Layer 4 of a small transformer language model trained on English Wikipedia (8 layers, counted from 0, width 128).
A neuron's activation on a vector x is ReLU(weights . x + bias), where the dot is the dot product.
The model reads these tokens: " indic" "ates" " conference" " regular" " season" " champion" " *" " indic" "ates" " conference" " tournament" " champion" " Final" " rank" "ings" ":"

The vector x that enters this layer's MLP at each token. A number n stands for n times 0.07.
0 " indic": -1 -17 -6 3 -10 6 28 -13 3 13 16 13 11 0 -14 9 28 4 -2 -4 1 14 9 20 4 -14 -11 -26 0 13 -20 -18 9 -7 -25 -9 -4 -2 -2 -6 -8 -20 27 7 5 2 -23 9 10 -4 5 6 17 16 -8 -15 10 20 16 2 5 1 -6 -34 7 -7 0 -2 -12 2 -23 -25 -12 -10 10 -11 -11 -9 -92 7 -5 1 -2 -7 1 -31 15 10 -2 -1 3 -9 0 8 17 5 -10 11 39 -6 -1 1 -15 2 -3 -1 -8 9 0 11 -3 -19 -4 -8 -1 -5 11 3 2 13 -1 3 22 -7 -21 6 -7 0
1 "ates": 1 -16 -9 -20 7 -1 28 18 6 29 29 -11 11 4 -1 -7 7 -9 3 -12 -20 8 -4 -16 -1 -7 -4 -7 -6 -2 4 -8 7 -6 -16 -7 -8 11 -17 -3 15 -10 -14 -2 -11 14 -4 -2 8 6 11 20 0 1 -10 -1 -12 -14 -1 -9 -2 5 -19 -82 1 -2 2 0 -13 -15 -7 14 6 -20 -1 3 -6 2 -93 7 11 -37 -14 5 -12 -19 -6 -1 -8 -12 -11 -4 -1 -6 0 2 -3 25 18 1 5 2 -6 -11 7 7 -1 -14 -26 35 1 3 -15 15 -2 13 8 -16 -15 10 4 3 25 -9 -14 11 -6 12
2 " conference": -2 -1 4 -18 11 -7 10 7 3 32 9 -10 -15 16 9 10 16 -19 2 11 2 28 35 -6 17 -16 -1 -38 -9 11 -4 5 25 -2 -11 -24 -14 10 22 -2 8 -6 -24 11 18 7 -12 -18 13 8 7 10 11 11 3 1 -6 -11 14 -14 -12 1 -13 -76 5 -10 9 5 -6 6 -2 26 -22 -6 -17 9 4 4 -87 -8 -11 -40 -26 4 1 -8 -4 -6 -9 -3 -5 5 -8 -11 2 12 -16 9 23 7 8 3 -3 -22 9 -5 -10 -1 7 26 -3 -9 -13 18 -1 -5 9 -29 2 -2 -13 -4 -17 -15 -16 11 2 -19
3 " regular": -7 9 9 -16 10 -12 -1 16 12 21 8 -17 -21 4 -10 7 17 4 -5 15 9 12 42 -14 1 -6 15 -25 -7 3 9 3 30 -7 -8 -9 -1 1 22 -2 15 -13 -26 10 17 16 -10 -13 18 3 3 8 10 3 12 -7 6 9 6 -2 -25 7 18 -81 9 -17 8 -5 10 11 5 1 -17 -6 9 -21 -10 3 -86 -1 1 -34 -19 5 5 -1 1 1 -7 -22 -5 3 -12 9 5 -16 -10 17 11 -3 15 4 14 -15 -16 1 0 -4 16 19 6 -32 -16 16 -24 4 9 -7 5 -12 -6 3 -22 -5 -11 6 2 -24
4 " season": -13 9 12 -11 12 -25 7 14 5 24 17 -13 -16 27 -8 15 23 -2 17 15 0 17 45 0 8 9 17 -25 -25 -2 -2 7 6 -4 4 -12 -8 -8 4 -1 1 4 -34 8 11 10 -4 8 -2 15 1 21 -7 5 15 -1 -13 -6 3 -8 -20 10 3 -64 2 -4 17 13 -16 6 0 9 -18 -25 7 4 -5 -6 -90 -7 5 -35 -18 18 14 -17 -2 6 -11 -13 0 6 -13 -13 -11 9 14 13 18 10 3 7 13 -6 -17 -1 -2 3 -15 8 2 -6 -14 29 -5 -3 9 -18 4 -14 -18 1 -9 -9 -21 14 7 -34
5 " champion": -19 5 10 -22 16 -17 -2 17 4 24 24 -12 -6 4 -12 10 30 8 -5 5 1 26 39 -12 1 -4 -3 -21 -11 4 7 8 12 -14 -16 -8 -3 -13 15 11 7 3 -24 7 19 8 -6 -13 11 6 -6 15 17 -3 14 6 -14 10 29 2 -19 -8 1 -78 -6 -5 -5 -3 -16 12 19 3 -9 -3 3 -11 -5 1 -88 -4 -2 -43 -9 -6 5 -12 5 3 -4 -14 11 1 -10 6 9 9 18 13 -4 -8 14 5 7 -17 8 0 -9 -7 16 12 -5 -12 -30 25 -3 -5 8 0 4 -6 -22 10 -1 -10 -29 24 14 -20
6 " *": 2 2 15 3 5 10 0 14 6 37 17 -13 0 9 -18 7 23 -5 -15 -2 2 1 38 -28 2 17 10 -10 10 -18 19 -8 -10 -1 -12 -1 -5 13 0 8 4 0 3 -10 6 3 3 -19 16 8 -19 22 0 -4 1 8 -7 20 5 4 3 9 -8 -64 4 -19 -10 14 0 -12 24 -11 -33 3 -9 -8 -5 -1 -92 17 8 -23 -21 -5 0 -25 -5 12 -1 -8 -2 -4 -7 11 -24 -2 7 3 35 -3 21 9 17 -12 32 -3 1 -5 -2 12 -1 -7 -7 8 3 18 8 -24 7 3 -1 4 -18 3 -28 4 18 -22
7 " indic": 4 -1 4 6 -9 11 21 23 17 28 16 -7 7 21 -13 32 30 -13 -7 -7 -20 1 43 -40 -4 -11 -21 -22 1 -19 -6 -30 38 -1 -18 -32 -13 -4 18 2 -11 -21 7 10 -4 13 -5 -25 7 18 6 9 -6 33 2 12 8 13 4 14 -16 5 -20 -32 9 -6 4 2 5 -15 2 -11 -25 -5 6 -26 -3 0 -81 8 12 -18 -15 -5 -5 1 5 12 -13 -5 -22 -8 12 7 -14 -4 -9 -2 22 5 -4 10 3 -10 10 11 2 4 -4 5 -1 -37 -19 26 -4 17 7 12 -24 -9 -4 -10 -16 -12 -14 36 -15 20
8 "ates": -1 -12 -7 -27 7 8 28 23 9 29 39 -6 10 13 -4 -13 7 -24 0 -6 -13 10 -5 -17 0 -9 -2 -12 -9 -7 7 -9 13 2 -21 -14 -11 8 -23 3 9 -12 -26 0 -17 17 1 -2 2 7 3 22 -2 12 -9 2 -13 -8 -10 -13 -2 14 -20 -76 0 -7 10 4 -5 -14 -7 15 3 -16 0 1 4 -2 -82 10 8 -45 -15 8 -8 -11 -4 -3 -13 -10 -18 -6 0 -7 -7 16 2 28 22 4 8 13 -10 -11 13 -2 2 -17 -21 42 -1 -3 -8 26 3 7 9 -10 -13 8 8 6 6 -5 -21 9 -3 30
9 " conference": -4 1 4 -19 10 1 3 11 5 31 10 -11 -15 17 6 8 16 -35 1 10 5 25 33 -6 20 -16 2 -40 -7 12 1 0 27 5 -13 -24 -18 5 20 9 4 -3 -29 11 20 9 -11 -23 6 4 3 7 9 16 3 11 -7 -5 6 -14 -19 9 -17 -71 2 -12 11 7 0 5 -2 30 -23 -3 -19 4 9 2 -82 -11 -11 -46 -26 6 4 -2 1 -4 -10 0 -8 3 -7 -12 1 22 -16 13 25 8 11 12 -5 -26 12 -10 -8 -4 15 33 -2 -14 -5 24 -1 -5 8 -23 3 -5 -14 -7 -24 -13 -19 13 5 -8
10 " tournament": -3 7 15 -18 23 -8 6 13 -4 16 11 -4 -15 16 6 22 20 -25 -9 2 9 16 38 -3 10 -13 13 -46 -12 12 1 10 25 -4 -6 -16 -11 0 19 21 12 5 -32 18 9 7 -9 -5 8 6 2 24 2 12 10 5 -13 -3 14 -16 -30 2 -9 -68 2 -9 16 3 -6 15 20 13 -10 -2 -5 5 0 -5 -82 -12 -3 -50 -20 5 21 -6 -4 -2 -4 -8 -5 7 -10 -5 6 25 -1 18 20 11 6 9 13 -10 -3 -10 -5 -11 16 21 -6 -16 -13 45 1 -1 8 -8 5 -7 -19 -13 -18 -15 -22 19 14 -18
11 " champion": -15 8 3 -23 18 -9 -6 23 7 19 20 -7 -7 4 -8 12 27 2 -14 4 -1 25 41 -10 1 -5 -2 -17 -5 3 14 11 14 -15 -16 -10 -5 -16 12 17 6 5 -25 9 17 9 -3 -10 10 -1 -11 15 9 -3 10 10 -14 6 27 -6 -24 -10 -3 -71 0 -4 -1 -5 -10 8 23 -4 -11 -4 3 -13 -6 -3 -88 -6 -4 -53 -15 -1 8 -8 11 3 -1 -13 7 -4 -6 6 6 17 13 22 -2 -5 17 11 12 -17 9 -2 -5 -9 18 15 -7 -8 -26 34 0 0 8 6 0 -6 -22 9 -5 -8 -30 30 13 -15
12 " Final": -14 5 10 -4 7 15 0 29 2 26 19 -12 -8 4 -8 7 27 1 -2 10 -3 35 45 8 -1 -3 14 -39 -1 -10 3 7 19 4 9 11 10 0 16 18 -4 -1 -31 9 20 13 -6 -20 31 10 5 -1 -3 7 10 -2 -5 0 21 -15 -21 2 -7 -47 -5 -31 -14 -2 -15 32 20 3 -7 -5 -17 12 2 -9 -86 -17 7 -36 -4 22 12 -14 27 9 1 -5 10 -11 8 -7 7 5 6 -5 9 -3 1 5 0 -17 6 -2 4 1 -10 47 -11 -3 -11 40 -14 -3 7 15 7 -12 -16 -2 -17 10 -5 19 6 -18
13 " rank": 7 12 1 -22 0 -12 13 11 -4 13 5 -16 19 13 7 40 17 -13 8 3 5 21 52 19 -6 -15 11 -39 1 -26 12 1 -3 -10 -30 -16 4 -3 20 3 -1 -8 -25 41 -2 -4 -15 3 10 20 -8 6 15 -1 14 10 -25 7 8 9 -21 0 -1 -48 5 -17 11 10 -20 -5 15 4 -9 -12 -8 4 10 0 -73 -3 12 -53 -11 -1 30 -18 18 12 -8 -17 17 -17 -9 24 -11 7 3 15 14 20 -1 -2 -5 -13 11 -3 15 -17 8 2 -15 -9 -7 35 -19 10 7 -2 -5 -10 -29 -4 -12 -12 -8 36 -5 -35
14 "ings": -4 5 3 -33 2 -24 18 27 -2 10 21 -21 3 24 -1 9 20 -24 -1 -13 3 13 18 -17 4 1 16 -38 -13 -30 13 11 6 -28 -7 -10 -5 -12 -10 12 -3 -6 -16 0 -11 16 -8 4 21 11 9 16 8 -8 -5 -12 -18 1 14 -18 -20 8 -1 -76 0 -14 5 -1 -10 -9 17 11 14 -8 0 16 -2 -1 -81 5 -8 -45 -17 4 5 -18 -1 0 -6 -11 6 6 -20 2 -13 1 2 -5 19 10 7 12 3 -20 10 -6 15 -25 -7 30 -11 -8 -17 30 7 -8 8 -14 -5 2 -27 -3 10 8 -19 9 19 -3
15 ":": 0 1 5 -23 -3 31 -15 18 -6 12 2 -25 -8 -2 -13 13 18 -23 8 -4 -3 11 19 -52 9 -6 6 -20 1 -14 12 -13 16 -6 -7 -3 -11 3 -2 16 11 17 -5 -8 -6 7 2 -10 20 -5 -3 19 4 -7 9 2 -9 15 19 9 -3 -5 -5 -81 4 2 3 6 -11 -2 20 -8 3 3 1 3 16 5 -94 3 3 -34 -7 20 -8 -17 5 8 0 -5 -7 2 -16 -7 -12 -12 1 38 34 -4 10 14 6 -32 14 0 -21 -15 -9 8 -4 -12 -18 -5 -5 -8 5 -15 -12 18 -15 -10 -6 -14 -11 4 17 -1

Each question shows the input weights of one neuron of the MLP. A number n stands for n times 0.0062.

n450 (bias -0.103): 12 -9 14 -14 -4 -5 -15 5 -26 30 9 0 -19 -4 14 -8 -3 11 9 -6 25 -13 -13 6 -18 18 3 -18 -3 10 2 7 -2 18 -3 0 -5 3 8 7 -5 -2 -4 -22 3 -7 8 3 -1 4 -16 4 -4 2 12 -5 -6 33 23 23 -14 19 17 8 21 -4 -4 16 9 19 -7 -3 -8 -14 28 5 12 5 11 -4 8 -19 24 -7 -31 -2 8 6 -27 18 0 10 -7 0 -12 -6 13 8 -8 0 19 17 27 -26 -11 -5 -36 -19 -11 -2 3 8 19 -37 15 -25 -3 -1 -17 -2 -7 7 0 -7 -5 -6 3 -19
On which token does it fire most, and how strongly? 15 ":", at about 1.3

n293 (bias 0.012): 3 -12 13 -13 -11 -28 30 29 0 1 -6 -3 0 2 12 -19 6 -14 -27 14 1 4 1 15 17 24 0 -6 23 -10 -13 -6 -2 4 38 2 13 5 -13 -34 -14 0 6 -6 4 2 1 6 8 -11 -10 49 19 2 19 18 -2 21 19 1 -28 -8 35 12 -8 11 19 -3 10 13 -14 11 -9 7 -9 30 6 20 7 19 0 27 -3 -22 -7 -3 14 0 -14 -36 30 -21 -10 -25 0 26 32 0 -21 -37 4 3 -7 13 24 -4 -11 -19 5 8 29 -2 18 -9 5 4 -2 6 16 0 14 15 -2 2 -9 -12 10 -21
Which token does this neuron like most? 5 " champion"

n274 (bias -0.065): -1 16 24 4 5 -14 -13 5 0 -6 -4 2 0 -10 33 2 -1 15 13 -6 5 -12 8 2 -3 -7 -22 -10 1 2 -24 6 -24 -30 3 1 3 0 14 27 -25 7 -1 -8 14 -6 -22 12 4 34 -14 27 4 -8 18 18 25 -10 -11 32 -15 -8 3 -11 30 -1 -10 -4 -6 16 3 -25 -4 -11 -6 0 0 28 10 -28 12 18 14 5 0 14 -25 10 -10 -6 -18 -11 -10 -31 -4 31 18 12 -15 10 -15 9 1 -6 -6 -15 4 -2 -6 -3 -8 -9 2 -27 4 20 3 -1 37 8 2 -51 8 -13 -21 8 -15 12
Its three highest activations, in order, are on tokens 10 " tournament", 4 " season", 5 " champion"

n280 (bias -0.085): -5 6 -2 -16 -5 -2 11 -4 0 -9 8 -1 12 9 15 -14 -8 17 18 36 -14 15 -5 10 24 0 3 -28 -18 5 9 20 -19 10 -3 -1 -21 -9 30 23 32 29 0 -5 9 -15 -25 20 24 20 -14 -1 12 25 -15 9 -28 -6 -11 -16 -15 -15 9 5 10 -1 -6 -12 -6 16 -13 -15 0 -7 -3 15 -7 8 20 -9 5 3 1 6 15 33 -4 -12 1 8 -9 20 0 -4 -22 32 24 37 -24 19 -29 8 3 24 15 -20 6 -20 -23 -3 -16 -3 3 -13 9 -9 4 -8 -3 -32 -12 10 13 -8 -10 -4 7 33
Its three highest activations, in order, are on tokens 10 " tournament", 4 " season", 13 " rank"

n271 (bias -0.087): -7 7 -7 -1 -18 -9 8 25 -22 -3 9 5 32 9 -36 -23 -1 -7 30 -4 -4 -10 10 2 16 -11 5 4 -13 -11 2 10 -16 10 -5 8 0 6 11 37 -17 39 -12 -13 24 13 17 -5 15 7 -8 -1 11 23 26 3 1 1 -17 10 4 0 1 11 -13 -5 0 19 -2 3 23 -16 -11 7 9 -18 33 11 9 19 20 8 -7 -4 -10 20 3 -8 29 -14 17 10 -5 17 1 24 5 -13 -3 2 5 21 13 -8 0 1 -23 -10 -15 5 -34 -30 26 1 36 14 -1 3 -9 -7 -6 -4 -18 -2 -11 6 -4 8
Its three highest activations, in order, are on tokens 6 " *", 7 " indic", 12 " Final"

n98 (bias 0.019): -1 24 20 -19 16 -17 7 5 7 7 -3 18 -36 9 13 -10 14 0 -9 -9 -2 1 -11 16 -12 1 -28 15 -1 2 -31 27 5 6 11 -19 -13 0 -20 -11 -16 5 -13 -18 27 0 24 14 9 11 -3 4 3 18 -8 -1 17 -5 31 -4 -2 14 -2 3 -13 -7 22 1 20 4 -16 15 5 5 14 5 -2 13 5 3 3 -11 20 -14 -3 -3 7 -9 -38 -9 0 2 -20 3 -19 12 16 10 2 1 9 -31 4 33 -13 3 -9 -10 -16 -11 -10 10 -12 -2 36 -37 2 -2 5 -3 -16 20 -16 13 20 -1 -26 -3
Which token does this neuron like most? 4 " season"

n84 (bias -0.093): -19 -8 24 12 8 -43 11 11 -30 -2 10 -1 2 5 9 15 1 24 16 -5 -17 -18 -14 6 1 -7 -16 -3 -4 -31 -5 14 -34 -17 -7 -32 -3 -15 -1 26 6 9 2 -11 21 32 -18 6 6 8 -16 27 18 -11 25 11 22 10 36 -6 9 17 21 14 11 -5 0 22 10 30 13 -14 10 -11 -10 -6 -23 0 15 15 10 -15 8 -21 -20 25 -24 8 12 -14 15 9 -28 1 -19 -13 3 4 -15 -8 33 -10 4 -2 -3 -5 1 21 -16 -5 4 0 5 -13 36 13 -29 -21 17 0 -22 24 7 4 -12 8 -5 17
Its two highest activations, in order, are on tokens 5 " champion", 14 "ings"

n454 (bias -0.133): 12 -39 14 -6 52 -6 -2 -5 -21 -40 8 3 11 -24 5 -8 20 -4 -18 23 1 -10 -9 6 -6 18 18 -10 22 23 -4 17 15 27 27 -7 -9 5 6 -6 -10 6 33 33 15 5 9 -17 19 -2 12 -1 -6 7 -3 2 -20 -21 27 10 24 0 17 16 8 6 -9 16 21 49 -13 -18 -19 -31 23 19 22 -19 10 8 -4 20 30 24 -10 -3 -20 -2 -9 -2 -9 -7 -9 -16 6 31 -14 -1 -10 1 35 -7 -42 -9 10 -13 -16 1 12 38 7 -20 16 3 21 23 -40 41 15 -14 -14 -39 19 6 6 -9 24 1
On which token does it fire most, and how strongly? 12 " Final", at about 0.15

n398 (bias -0.050): -11 14 8 28 4 -6 -1 -21 -24 -2 18 6 -17 -22 11 -9 2 24 -13 -2 16 -8 0 29 -18 -14 -12 -6 16 15 -27 8 -9 -24 -12 10 34 -16 -22 -14 -7 10 -5 10 18 16 -2 -16 11 10 -5 -7 7 -1 -6 -30 -1 7 40 -2 -13 11 29 27 20 -8 14 -11 4 12 -29 -24 -10 18 28 -7 16 28 8 24 -4 -22 21 -6 14 12 26 11 -24 4 5 -11 -1 15 24 2 13 2 -9 -6 -6 -10 -8 7 -20 -35 -23 7 2 -2 -2 14 -11 -16 -8 -7 -13 35 31 28 -18 23 -34 -19 -40 16 -14 -9
Its three highest activations, in order, are on tokens 0 " indic", 5 " champion", 11 " champion"

n261 (bias -0.013): 2 -42 -4 6 3 -26 2 -25 23 -11 -19 8 2 -4 15 -21 14 31 12 -20 4 -6 -9 5 14 -18 -2 2 9 24 -13 -8 -38 -32 -12 -1 -2 -9 10 -3 7 -10 26 -19 27 -18 -21 9 -2 -22 -24 -17 23 15 0 -49 -3 27 16 10 17 -1 10 10 -22 5 0 -13 16 27 -3 -17 -12 -9 28 -2 -13 -17 -5 -3 11 12 2 5 -2 -5 29 11 0 8 8 2 -9 10 -11 14 23 30 2 -24 4 6 -18 24 -24 -20 -16 -8 -31 -7 -19 15 -3 3 -21 0 18 -7 4 6 -6 7 -17 7 -13 1 -24 -1
On which token does it fire most, and how strongly? 0 " indic", at about 3.4

n355 (bias 0.012): 9 17 19 4 11 3 17 31 1 9 17 39 26 -15 0 -24 -24 -14 11 -7 -5 -1 -12 17 -12 5 -9 0 6 -17 -6 -11 19 15 -14 -7 -11 -30 4 10 -30 7 4 -10 27 1 12 9 -21 11 15 0 7 -7 -4 0 17 13 2 21 -10 -13 -29 1 4 0 0 24 17 19 -14 -10 -31 32 -12 -12 7 14 10 -20 5 -9 10 -10 -12 0 5 9 19 -21 10 -6 -14 3 -4 16 21 8 -18 14 1 -7 29 -9 -14 -24 -4 -19 29 2 17 -23 1 5 15 14 3 -10 5 17 0 14 -22 14 -2 -2 11 -6
Which token does this neuron like most? 11 " champion"

n290 (bias -0.111): 0 6 17 20 -15 15 -27 -2 2 -10 -37 41 -18 -19 14 12 -16 -22 20 -12 23 -8 -11 11 -16 10 9 29 -2 -11 -20 3 -23 17 -4 -7 -23 -20 -17 34 8 26 20 13 -9 -14 -6 9 14 -23 18 20 -1 8 2 1 2 -3 -3 -7 10 12 5 3 1 -18 18 4 -26 25 7 -28 9 -6 -1 -19 11 -14 12 0 10 -13 19 20 -23 8 36 -7 -7 21 14 5 -8 0 -11 4 -8 44 -13 -17 10 -3 3 -8 -34 9 -44 -10 -20 16 12 21 -24 -7 -1 -1 0 -3 -3 3 16 -9 2 -15 10 -11 5 20
Which token does this neuron like most? 15 ":"

n255 (bias -0.007): -25 -7 8 -12 2 -17 -22 18 17 -4 4 5 -17 -12 35 7 -18 -7 47 13 -20 -10 -19 10 -42 6 14 8 -15 8 3 19 -21 -17 -15 5 -8 1 -3 12 -42 26 1 -6 48 9 14 1 19 -3 0 -5 -26 35 0 -12 24 -7 2 4 -6 -12 -2 11 1 -12 -4 -35 9 6 13 -25 -5 23 -42 -1 -15 16 5 11 -8 -17 0 13 -13 -10 -2 8 24 -3 6 8 -5 10 5 23 -5 2 -22 -16 8 -25 13 -21 -7 -10 9 -16 1 3 18 -11 6 -14 -4 0 0 -5 4 6 -9 5 1 -2 -2 -13 -3 4
Which token does this neuron like most? 12 " Final"

n359 (bias 0.091): 2 -20 -35 -11 -8 -4 29 1 -2 -9 5 2 17 -5 9 1 -3 9 6 8 8 -11 -10 29 -16 -15 -19 8 -2 19 -20 15 19 16 2 7 13 43 -2 16 -5 -6 -21 -3 0 -5 -21 9 -15 -12 -20 34 0 -6 -11 -6 5 10 -7 31 -5 3 17 11 13 6 6 -8 10 -4 -5 -1 -20 10 20 -21 -2 1 4 -9 15 8 -4 15 1 3 15 -18 -16 20 -7 20 -7 -18 -1 8 21 16 -3 32 -10 7 -11 11 1 -9 0 -5 -7 6 5 -10 -4 -13 -4 4 -15 12 0 -11 15 23 9 -16 4 -3 -1 -4
Which token does this neuron like most? 0 " indic"

n90 (bias -0.055): 21 -6 0 26 -10 -15 -5 24 -7 -1 0 8 -11 2 18 -16 15 6 -27 15 -18 -7 0 15 -7 -11 -11 11 9 -23 -14 -2 5 -13 8 -31 8 13 -4 10 2 -9 8 -14 26 -25 11 24 4 28 13 0 19 14 -19 40 14 -17 -7 0 1 8 8 6 -41 25 9 -18 0 -25 -26 -1 -44 -22 -8 -20 -12 11 12 15 -3 8 3 16 12 4 -2 5 -12 -23 -4 -14 0 1 19 -1 -17 25 2 -2 -28 -4 -27 7 3 -9 -11 1 -13 24 8 -5 18 8 4 -9 -19 -17 -11 -5 2 17 -2 -11 -22 0 9 18
On which token does it fire most, and how strongly? 7 " indic", at about 1

n3 (bias -0.046): 12 7 11 -20 -4 -23 0 -7 2 -2 -17 8 -14 -23 24 -8 -24 11 -23 5 -11 10 -3 19 16 -3 -1 -21 -11 -13 6 28 -24 -12 1 -16 -15 17 27 23 18 5 14 12 17 4 -9 28 22 2 -4 10 -7 -1 -12 -3 13 -22 19 8 -28 -23 -16 -7 3 10 8 -1 5 24 -16 -1 -21 4 7 25 -15 13 9 -12 -21 -11 -6 -24 4 1 -8 9 -26 4 -10 4 -13 9 -19 20 21 21 -20 8 -3 -6 -6 11 0 10 9 -6 -10 -9 3 25 3 -1 6 20 -3 0 -9 -15 -20 -2 -18 -17 3 -10 25 2
Which token does this neuron like most? 10 " tournament"

n405 (bias -0.107): -1 -15 -12 -29 10 -25 -6 4 -9 -3 -14 10 -10 -20 30 3 4 -2 -15 -18 -4 5 -6 2 0 2 -5 11 13 -20 28 -11 -24 16 -8 -10 -14 7 16 4 -7 13 5 8 1 19 5 -32 19 -9 17 21 31 40 -20 3 -2 16 -17 -3 37 22 -4 5 -30 16 15 -8 16 12 -9 13 -2 -5 -28 16 30 41 5 10 -9 32 11 -4 -5 20 -11 -17 -21 -11 -17 -36 -49 20 -14 22 -27 6 6 -4 36 -19 -26 -6 -2 -2 -14 -22 -7 8 12 -20 9 -26 -21 -29 -4 22 27 44 -5 -3 -23 -2 12 -28 19 22
Which token does this neuron like most? 9 " conference"

n341 (bias -0.152): 10 -16 6 -3 8 -18 6 3 -14 3 -4 4 3 -20 -26 3 -14 1 3 -11 9 -22 -2 8 -1 25 3 9 17 1 -8 10 -5 -5 6 7 5 17 7 20 -4 -6 6 -18 12 -22 -20 0 22 9 -10 1 12 21 -1 8 -35 20 -2 13 5 -20 0 13 15 14 -13 7 -10 8 20 2 -7 6 -4 -17 -21 26 3 7 2 -5 -12 -6 -4 2 -2 -7 16 0 22 -17 -3 10 -7 -3 9 7 -3 1 1 -14 1 -9 2 -31 7 -13 -6 -9 17 -7 10 -37 21 8 -4 9 2 -15 0 25 5 6 -10 -10 32 -9
Which token does this neuron like most? 6 " *"

n71 (bias -0.060): 15 -34 13 2 4 -5 -7 -2 0 9 -24 -6 -10 12 -15 -19 19 0 -8 20 -4 2 -7 -3 12 4 0 2 32 -12 -5 -7 -6 -1 -5 -12 -10 9 10 22 18 22 5 -10 5 -24 -37 9 -7 5 -8 4 -3 6 18 -12 -15 -7 -5 10 4 -1 -10 3 -9 -1 -9 -4 -5 1 2 -14 -21 8 27 -8 -5 -24 -7 9 -7 1 6 4 -4 13 -3 -5 23 -13 14 -10 -15 -6 0 4 -5 4 5 2 -2 25 -19 -11 -5 -3 -2 -10 11 3 3 15 -3 11 -14 -34 51 -14 -7 -12 8 -5 11 -3 -5 0 -3 -4
On which token does it fire most, and how strongly? 15 ":", at about 1.2

n172 (bias -0.008): 5 -12 5 9 15 -24 7 14 -3 -4 -3 16 -3 23 7 8 -9 -7 5 4 -10 16 4 -5 30 -6 1 -20 25 -24 2 27 -19 23 6 13 9 11 -5 11 8 2 12 -18 18 -4 -7 -16 -3 11 -36 -2 2 5 8 -22 23 6 9 -26 -2 12 17 9 -12 -10 -8 0 -11 19 -7 -7 4 -9 -6 -1 0 20 5 -2 -13 10 -5 -21 6 -13 -3 -15 -16 -1 -3 -29 3 -13 15 10 -3 7 -14 -23 21 -1 -13 -31 1 19 10 -4 -19 6 -3 23 24 -12 5 -8 4 -11 3 -26 19 -7 -11 15 -7 -5 25 -9
Which token does this neuron like most? 12 " Final"

n55 (bias -0.118): -12 -5 24 -37 2 -15 -5 11 -5 -15 -19 10 -9 -21 6 -7 4 8 -3 -22 -2 6 -3 16 4 5 14 -12 -8 13 -16 18 -4 -18 29 -24 -2 4 -10 2 -10 -3 -2 -16 27 -16 -28 4 5 12 7 -15 3 12 5 -4 -12 -4 -5 0 -9 -18 2 4 19 2 4 -13 -6 8 -4 10 -16 1 -21 -7 -20 -6 13 5 -12 -17 22 21 5 34 5 -16 14 5 10 -4 6 5 -7 18 -12 -11 -21 9 -5 11 -11 17 8 10 -20 27 -23 24 -7 28 21 -5 -5 -16 7 -33 1 3 -11 4 -3 -9 2 -14 -8 -12
Which token does this neuron like most? 2 " conference"

n102 (bias -0.024): 3 -15 8 3 35 -5 9 -14 -10 -18 -11 0 14 6 -8 -9 -12 -13 3 7 6 0 4 -1 7 -23 1 7 17 -19 13 10 3 7 1 6 -8 -3 -6 11 -28 29 6 -8 2 -5 -13 11 10 -19 -20 -12 -3 -9 -9 2 -2 -2 7 -5 18 28 22 -6 -23 -7 -6 -23 -6 0 -13 -14 8 28 -16 -17 2 -5 12 -30 -8 -17 -2 3 -30 10 17 28 -7 1 26 14 -21 -20 -19 -4 3 12 -9 -2 -31 -9 -10 -15 13 -23 -4 12 -11 3 14 -13 33 0 -14 -14 -9 17 1 4 -12 0 -21 -10 -1 -2 -10 8
On which token does it fire most, and how strongly? 15 ":", at about 0.13

n106 (bias -0.071): 6 0 28 -21 10 21 -7 -4 1 -3 13 -10 26 -7 35 -12 -15 9 15 0 -10 4 -19 1 -6 30 -10 31 5 -10 11 9 -3 -1 -1 1 -15 -1 -37 14 -22 24 8 -13 23 -4 23 28 -32 3 0 -12 -4 12 19 -19 11 16 15 17 9 -19 11 -6 34 -6 -2 -17 0 10 0 -4 9 -17 7 -34 2 44 20 7 9 8 2 8 -3 -3 14 -5 28 -11 18 -14 -7 1 -27 -12 14 44 -12 -7 -16 -4 10 -14 -20 1 -8 -31 -17 -9 -18 18 -3 -1 -6 -5 -12 11 28 32 -5 8 6 4 -3 -8 -3 7
Which token does this neuron like most? 15 ":"

n23 (bias -0.074): 0 -4 0 -27 23 -10 5 49 -8 -10 -24 8 9 -5 15 -15 -6 -24 10 13 0 -42 -2 0 3 17 5 29 15 -4 -11 3 -10 -11 -6 -25 5 6 -21 15 -16 7 8 7 34 1 6 0 1 -20 -4 -30 8 13 7 -26 -1 2 -6 17 8 -19 -30 -9 0 2 -13 17 -12 5 -4 -16 -6 12 15 -4 -1 1 10 23 7 -7 9 12 -5 33 14 20 -13 0 19 -16 -4 22 8 -3 24 42 -11 10 -22 8 7 -11 -9 0 -4 -22 -8 5 -5 -13 -13 -2 -6 10 -1 8 29 -1 10 15 -3 -14 -18 13 21 4
Its two highest activations, in order, are on tokens 11 " champion", 15 ":"

n354 (bias 0.039): 5 -20 26 -30 -2 -12 1 -12 7 8 5 21 -36 -7 29 -12 -10 -28 5 -1 -30 -8 -14 15 11 31 34 29 -2 -31 -1 8 -7 -27 -13 -17 12 16 8 16 -7 2 23 -19 5 7 15 -30 51 -13 23 -3 8 15 -25 -21 -21 -1 -23 2 13 -3 -12 9 4 -5 5 -14 -10 35 3 -13 7 -34 16 -15 6 13 9 1 3 11 12 -2 -5 16 -22 1 -20 -22 -3 -18 10 29 -10 20 -4 -7 -15 -14 -37 6 9 20 7 10 2 -43 -20 23 17 -8 37 -5 0 15 15 4 5 7 13 -4 7 -12 9 -16 -12 16
On which token does it fire most, and how strongly? 8 "ates", at about 0.54

n428 (bias -0.039): 6 6 -2 15 25 -13 -13 24 3 -23 9 -9 -18 -21 22 -10 -3 8 10 -9 10 -9 5 15 7 -20 2 23 4 5 1 36 -23 -10 2 9 -17 12 24 -36 0 -23 -2 -27 6 -2 0 17 0 12 -32 18 -3 5 8 -16 15 5 -5 5 4 30 2 -3 13 3 -19 -22 29 8 -5 0 -13 -16 24 2 29 4 8 -6 -16 7 3 6 -1 -12 2 -3 -8 -1 -13 20 5 21 -9 10 -12 26 -6 -4 17 -1 -13 -16 0 -7 1 -11 7 -9 10 -2 0 -17 -25 7 -28 8 15 -5 9 -5 -32 15 15 -32 -19 -6
Which token does this neuron like most? 3 " regular"